Layer 12 of a small transformer language model trained on English Wikipedia (16 layers, counted from 0, width 64). Numbers have three digits each and are written without spaces.
A neuron's activation on a vector x is SiLU(gate . x) times (in . x), where the dot is the dot product.

Input weights of the MLP neurons that the questions are about. A number n stands for (n - 500) times 0.003.
n71 gate: 361580601644752420504601577764207428418482378521396659586663760749504561504569632474517441584743744504633559301557572715538534513414329314255470643653582500377496670729640521441274798614373286
n99 gate: 478413127333386635573365267585517509478776365650517582538606412548735563456536564509284512550715880613584645364491799504334270561228513226405614496618597464434749680658432276715513442570410468
n143 gate: 614410261673564635492410632517316855379479753456327474583608587316461395579270696432610400551302672687475590553462541462655421611345591328441426580691528513521411023590572323484327437586479390
n205 gate: 492595492290552402451527527566396339484528790556410679577508538314524250573574671724568617472324632437388508207531492512420565671632458604650588578669636350657204577389343734645410539576665543
n212 gate: 472758287460493533759416493324710581524448507332437419728527378490606376398716580747360563671503475524401554547458399562430544497500558391389453634204461364463479493463517409635469565553465493
n222 gate: 515380540649426539503373564402534361489434580410660474654471425408496573647396717628489487640447456731296610542730390302384672553413233507441596337434380419329786448592551372532602414447511302
n239 gate: 511486444665440461602447496529451532511349471420342723431670547479643599688431602570617480281593384515446718482610708471628579753577629582548446606633359530514652545776507374257562322702670566
n271 gate: 617662391481587625448442324522617525741659389479491304497606528402439459413378477522257523391503587554316401611475352434436556448390438571573509330525441430463529533417697305306478591460576478
n277 gate: 465485767613526482497497411425586349668506773557437500453593414457725491686581312573527637440475404291543534586340356469594537512369371363503534534323465576460475422387645482524443463594506528
n283 gate: 470451301559544675369422572633529507444682457793420503509316461506527570513556521416465445541301391433635477484594699589539329386400484483668471530409305524513429228474523310640607606561325540
n319 gate: 367468818556687615500479454532462479618754457562476650674596680483367529596257571446430605354504529467624444279460320321556504486676539673529528575544385529698584478475496207507507332427351424
n399 gate: 551401473477524724432408473558403543709408619600432634651744586540392561587446652527451435466337486479533367616554533537507410269530493483329487547585631544487421615692268773272517466497387394
n401 gate: 392247565602283620727527547432504437333795596565469622580690433403689564282222629613488562435417643581496559379468516508648532539528370447569244368605734500614277537731492414825552512562504439
n493 gate: 425511127456431395532190496474471544578591432615658679582304390449488391341578440647587480572603492492381331474428614597402134394395426550534610466534557477489451365507704581419481194507292466
n71 in: 526372617567444789516463412479366659293693291561142682609479458455448730370415370384455500483588622191365571508449504597612601475369094313539592453363444444483457364625663792255547568422440582
n99 in: 606252665341540598534466513395354453866606359303433639724552767402608399622321465580462356371470504580513698534434547243594444307456746581411517574380413504612451509595460116582073600641571566
n143 in: 359437562490615520533453456548493554510424582408529845594642436404507349608422567552526441323409385327686396717607493493497571613285342497476393555372671610661407334473435621777603568497538604
n205 in: 343363369227512245455664400371507643317662331628549380552481592580597645589773584385614421388662472448554431454504835453424485339531685472595311613500544310581659707546464662389453609374611385
n212 in: 491533604587433566632422520568413651591555503525350366503435520591412380424455354500379495416385585555554536352362511636533432558585450424373489776442481543452514721589434422467560568716509445
n222 in: 571474493579645356562575434446535464346657497445629545593404507543479466497423569340344552678685345466303612546592440399595374326507725583681593254340522374245544594483578480289574443559466466
n239 in: 268281514395458376553507368355612772466441552636447486333401490638433369411366497409463361528575609570626541490545527394423357706435330535577643403510578521497682561659312324490608603691406580
n271 in: 603497572497520653277219639696549487490422306383463493530475402544632420443449471367519573559497562578379380487607459379538529428417570264581509394468479558532617497327720301478497634459309406
n277 in: 448535606548567589359510590347292481409642454759603646451548567519339621477468439556629277421468380642542478618497628633551680573490442703408407604530469553510629305430365446564556367402464665
n283 in: 533561483289575529535539552427588568513610700602608348582467598448735384336497515517599464554477364470323266451500269652594503328460477415477568573537722460754376527672600461549550464580584353
n319 in: 365500620513399529636545752493416471444540510330509631553468423433338293546438482301456665513377292437510500465543258467468649587664503534497497631583413626458646782397384387423589585608480593
n399 in: 396506615513317522472525324656512612590474598472472447466571478696483549436510535598535497536449410362622646459608376532421474373730270570622580626615344454557549399599356551646370542667179520
n401 in: 594355727297544538451618596657422265745836303654429624500473650351391739601605440733394279508431568449535488393532531461523427274504392244373535578397356464527413496465520477665539590439378686
n493 in: 309411471472484325537688562373413369355634497621470406416344556448474462553572577359344460494394604394735466612229562497478509404649559477263516513423614484631436320494551503426440632475538554

Each question shows a token from some text and the vector x that enters the MLP there. A number n stands for (n - 500) times 0.0054.

" the": 412448351319566477553409590446497500480526472475634480316406525414435519485248291413530414446495587471466543540573418517582558597560529505367262426417508573486494593490517563525427480427499512
Which neuron fires most, and how strongly? n399, at about 0.71

"id": 467491506399393444476412367657461491413371641377518621504589239508381348428458143513510317448464622553554481484503546647451522463542423551492541561447436661454478579456326429564492516465559390
The two highest activations, in order: n222, n283

" of": 445373483361648496510333671522518435496491470573646452439415551481469433419296225386570336554368442471501527519607318576530538450601517457491316523539469623508461529477506554503457446472556425
Which of these neurons fires most? n283

"s": 512510421296468394526518474609513446396489472561450347416494480579379592436282266482442360423357458454405484447667481480372535559518617547451560646456451518508532523449623637534455470425470587
Which three neurons fire most, strongest first? n99, n143, n222

" he": 310376368331604318476628521675438410449430531432493491507441482559474539387307282493565397595374486524565522596656573457474485606518704314511452438428513590435516476520528484512501556571456481
Which of these neurons fires most? n143

" Cross": 520516548345516420518538525453566437420496543439507552420602471460504457543511103428662320328563465470358447568566512524496383523649537496366606538569407571509646583390432468431533377440421481
The two highest activations, in order: n277, n239

"2": 476497438364485444543603441503443427388469444418632448463471421580425389460150428530416357485367474550390525558559496565469495521602712490365511486408471573521529496654552552443414492407454533
Which of these neurons fires most? n71

" (": 548507472442499340430339469539648458290343481654702547368493384525492608284397591421530345722372520548543482634563537477436593565509396531381431623507484462422641511637367610382437553473460421
Which of these neurons fires most? n399

" B": 466327485400670581468520551460536562367445599415433387458499497543488450430436200495452139594322569440541470457511468682576554414371470418440586421462404480582532520470487602588493417458471512
Which of these neurons fires most? n283

".": 440563353281473547585523390610371500467483476532601501496535537449462405530351313424394434569454469486386556537719446492487559445461550452389291583446519658516588538647555516470499426515498470
Which of these neurons fires most? n99

"spor": 434441473300492446545511561611764507477540473476593587337356459463438374388507215494459372519342372449654569481467443539489481533545623428501644489452404574569410453578445601389426509491496440
Which neuron fires most, and how strongly? n493, at about 2

" |": 469541512378461438506594555483517504319425495329649573425516539517519383526281326618503349584525538596364488562574374504510428505549478528527209537413390517423490576594558545447427410502433492
Which of these neurons fires most? n222

")": 450432443361556469426432444546549443267436511475536467359413471489505467533295403585441340597483541385554458532749330461390492524492595380510450679434421533498602550565452607419479575404474423
Which of these neurons fires most? n277

"per": 564537640366370431550478607536557460341465362453621534575535537492498437467532118316495372510528481475478587542484421483516439649599460600464612443484435454542603490360300570472411442582508605
Which of these neurons fires most? n283

" \"": 467392420378522458521610515415539500282508437499562439423572445523422485433312411293386200530503509397312440546455501328542634496584494452441428465555461576485532562548364474378586466385468448
The two highest activations, in order: n222, n99

" his": 413517375311582443584383454529421416358512499478584505463450475492478452491252277407510479524409552408329489498618586436539554545572617426374340477393513624463475561570535584515519493509525549
Which of these neurons fires most? n399

"it": 561384448460699580434685493512669504469284530489496580370489536539431463556522267493574313388495698423546265484585566441378393506481480624431428555582316557523555388376314562577544582506585437
Which of these neurons fires most? n222

" La": 494529485356532532584486478497527508418584441467617437370441391497506517462390059428473252611435493427541473545536397484515592525466620388530528556326482575417482493540457505477525455524422501
Which three neurons fire most, strongest first? n277, n283, n212

" a": 468341391368555445555448483587476523500575502518574645381497401445497511476166309478439428551437582424355526507565547403622564475499559451473352560480372572537410610532488564471474562462443496
Which of these neurons fires most? n401

" ": 440593410399485402573504489516522426395492509467640490524435477484424487467227490540457145495408534512495541533561347554499502442638640391504505543453461693481533529644515612450466529399496488
Which of these neurons fires most? n222

"1": 515479473450434415598556518445570392493422433403709491509421359563415455454192471629481336477386552517468542581494431680509451496602654547541560576556423660444468530524618593393436569436430638
Which of these neurons fires most? n205

" Power": 535535546315504315631507465520532459407530551432537534487490409527500508428434064424530333386515494586384393578467451539392583508594475499492567582644447584541550545525570519484542428440474498
The two highest activations, in order: n99, n222

"Political": 377429389310443444596491652480543385403481462422602602342426584543325526423459222346556433408532501563392469625581465614517422609642590533588466477495508540514499537479552548508486344313604500
Which of these neurons fires most? n399

"sław": 479424516379604486456477448640620447486515567445652512552524393432383423479489180556492234561388607502625506596476289503623502569481578446479589539434403508453453477479524658355453473607488382
Which of these neurons fires most? n205

"w": 387315546378668480511521420515622549390507539440529428602343446562358443397513228548460315607419634311580438654560350653479571478493492520486576573482330572513607486515535644536497567541532397
Which three neurons fire most, strongest first? n212, n99, n283

"ski": 543601569440538541516536448501617423415522493407596458731416408518406347430543121545501375525490553603539467578497377571568479544640572467526633651386411492553443451397401644424452601656506640
Which of these neurons fires most? n212

" MF": 480413478397487441456688407554509433269507388262694537469527626577474331386390333605470245518374507659430462615554467406535511420551584420570497486529393577385525590454455593532394445465527521
Which neuron fires most, and how strongly? n71, at about 0.58

"th": 472403405439339454405462505491548605413531389339470691480456289600410401523436195590500389419621584493432449642479474623538529441686559565426569540388421606516480383511405460491508402686291507
Which of these neurons fires most? n239

"rze": 561464474489439557449553570543591322424443561295634446490392590507404450541485122540362229545502400578476522482479408550627502572531531530469595488451376487520315531439452507377530566641448605
Which three neurons fire most, strongest first? n205, n143, n71

"'": 258331468286624648525387449509590390423492481480609471414504441517471563464350319353454423568338560384376454586427398519483538468468453463559564517369382566484522513453408597582490373567542395
The two highest activations, in order: n283, n205

" in": 489417461390610472507458494440446536479457539532620569443466536461517439503224330383350344614415422430533585628611454510541622446608486397467262596473434586370543532416526513458458480441415452
Which of these neurons fires most? n143

"4": 484456487449466443506460496452540368444415480393687556497460403540426456489208431659465351550368512538413496581501393619484500475626672535506604636502487663527394510562583541330439589435478681
The two highest activations, in order: n493, n71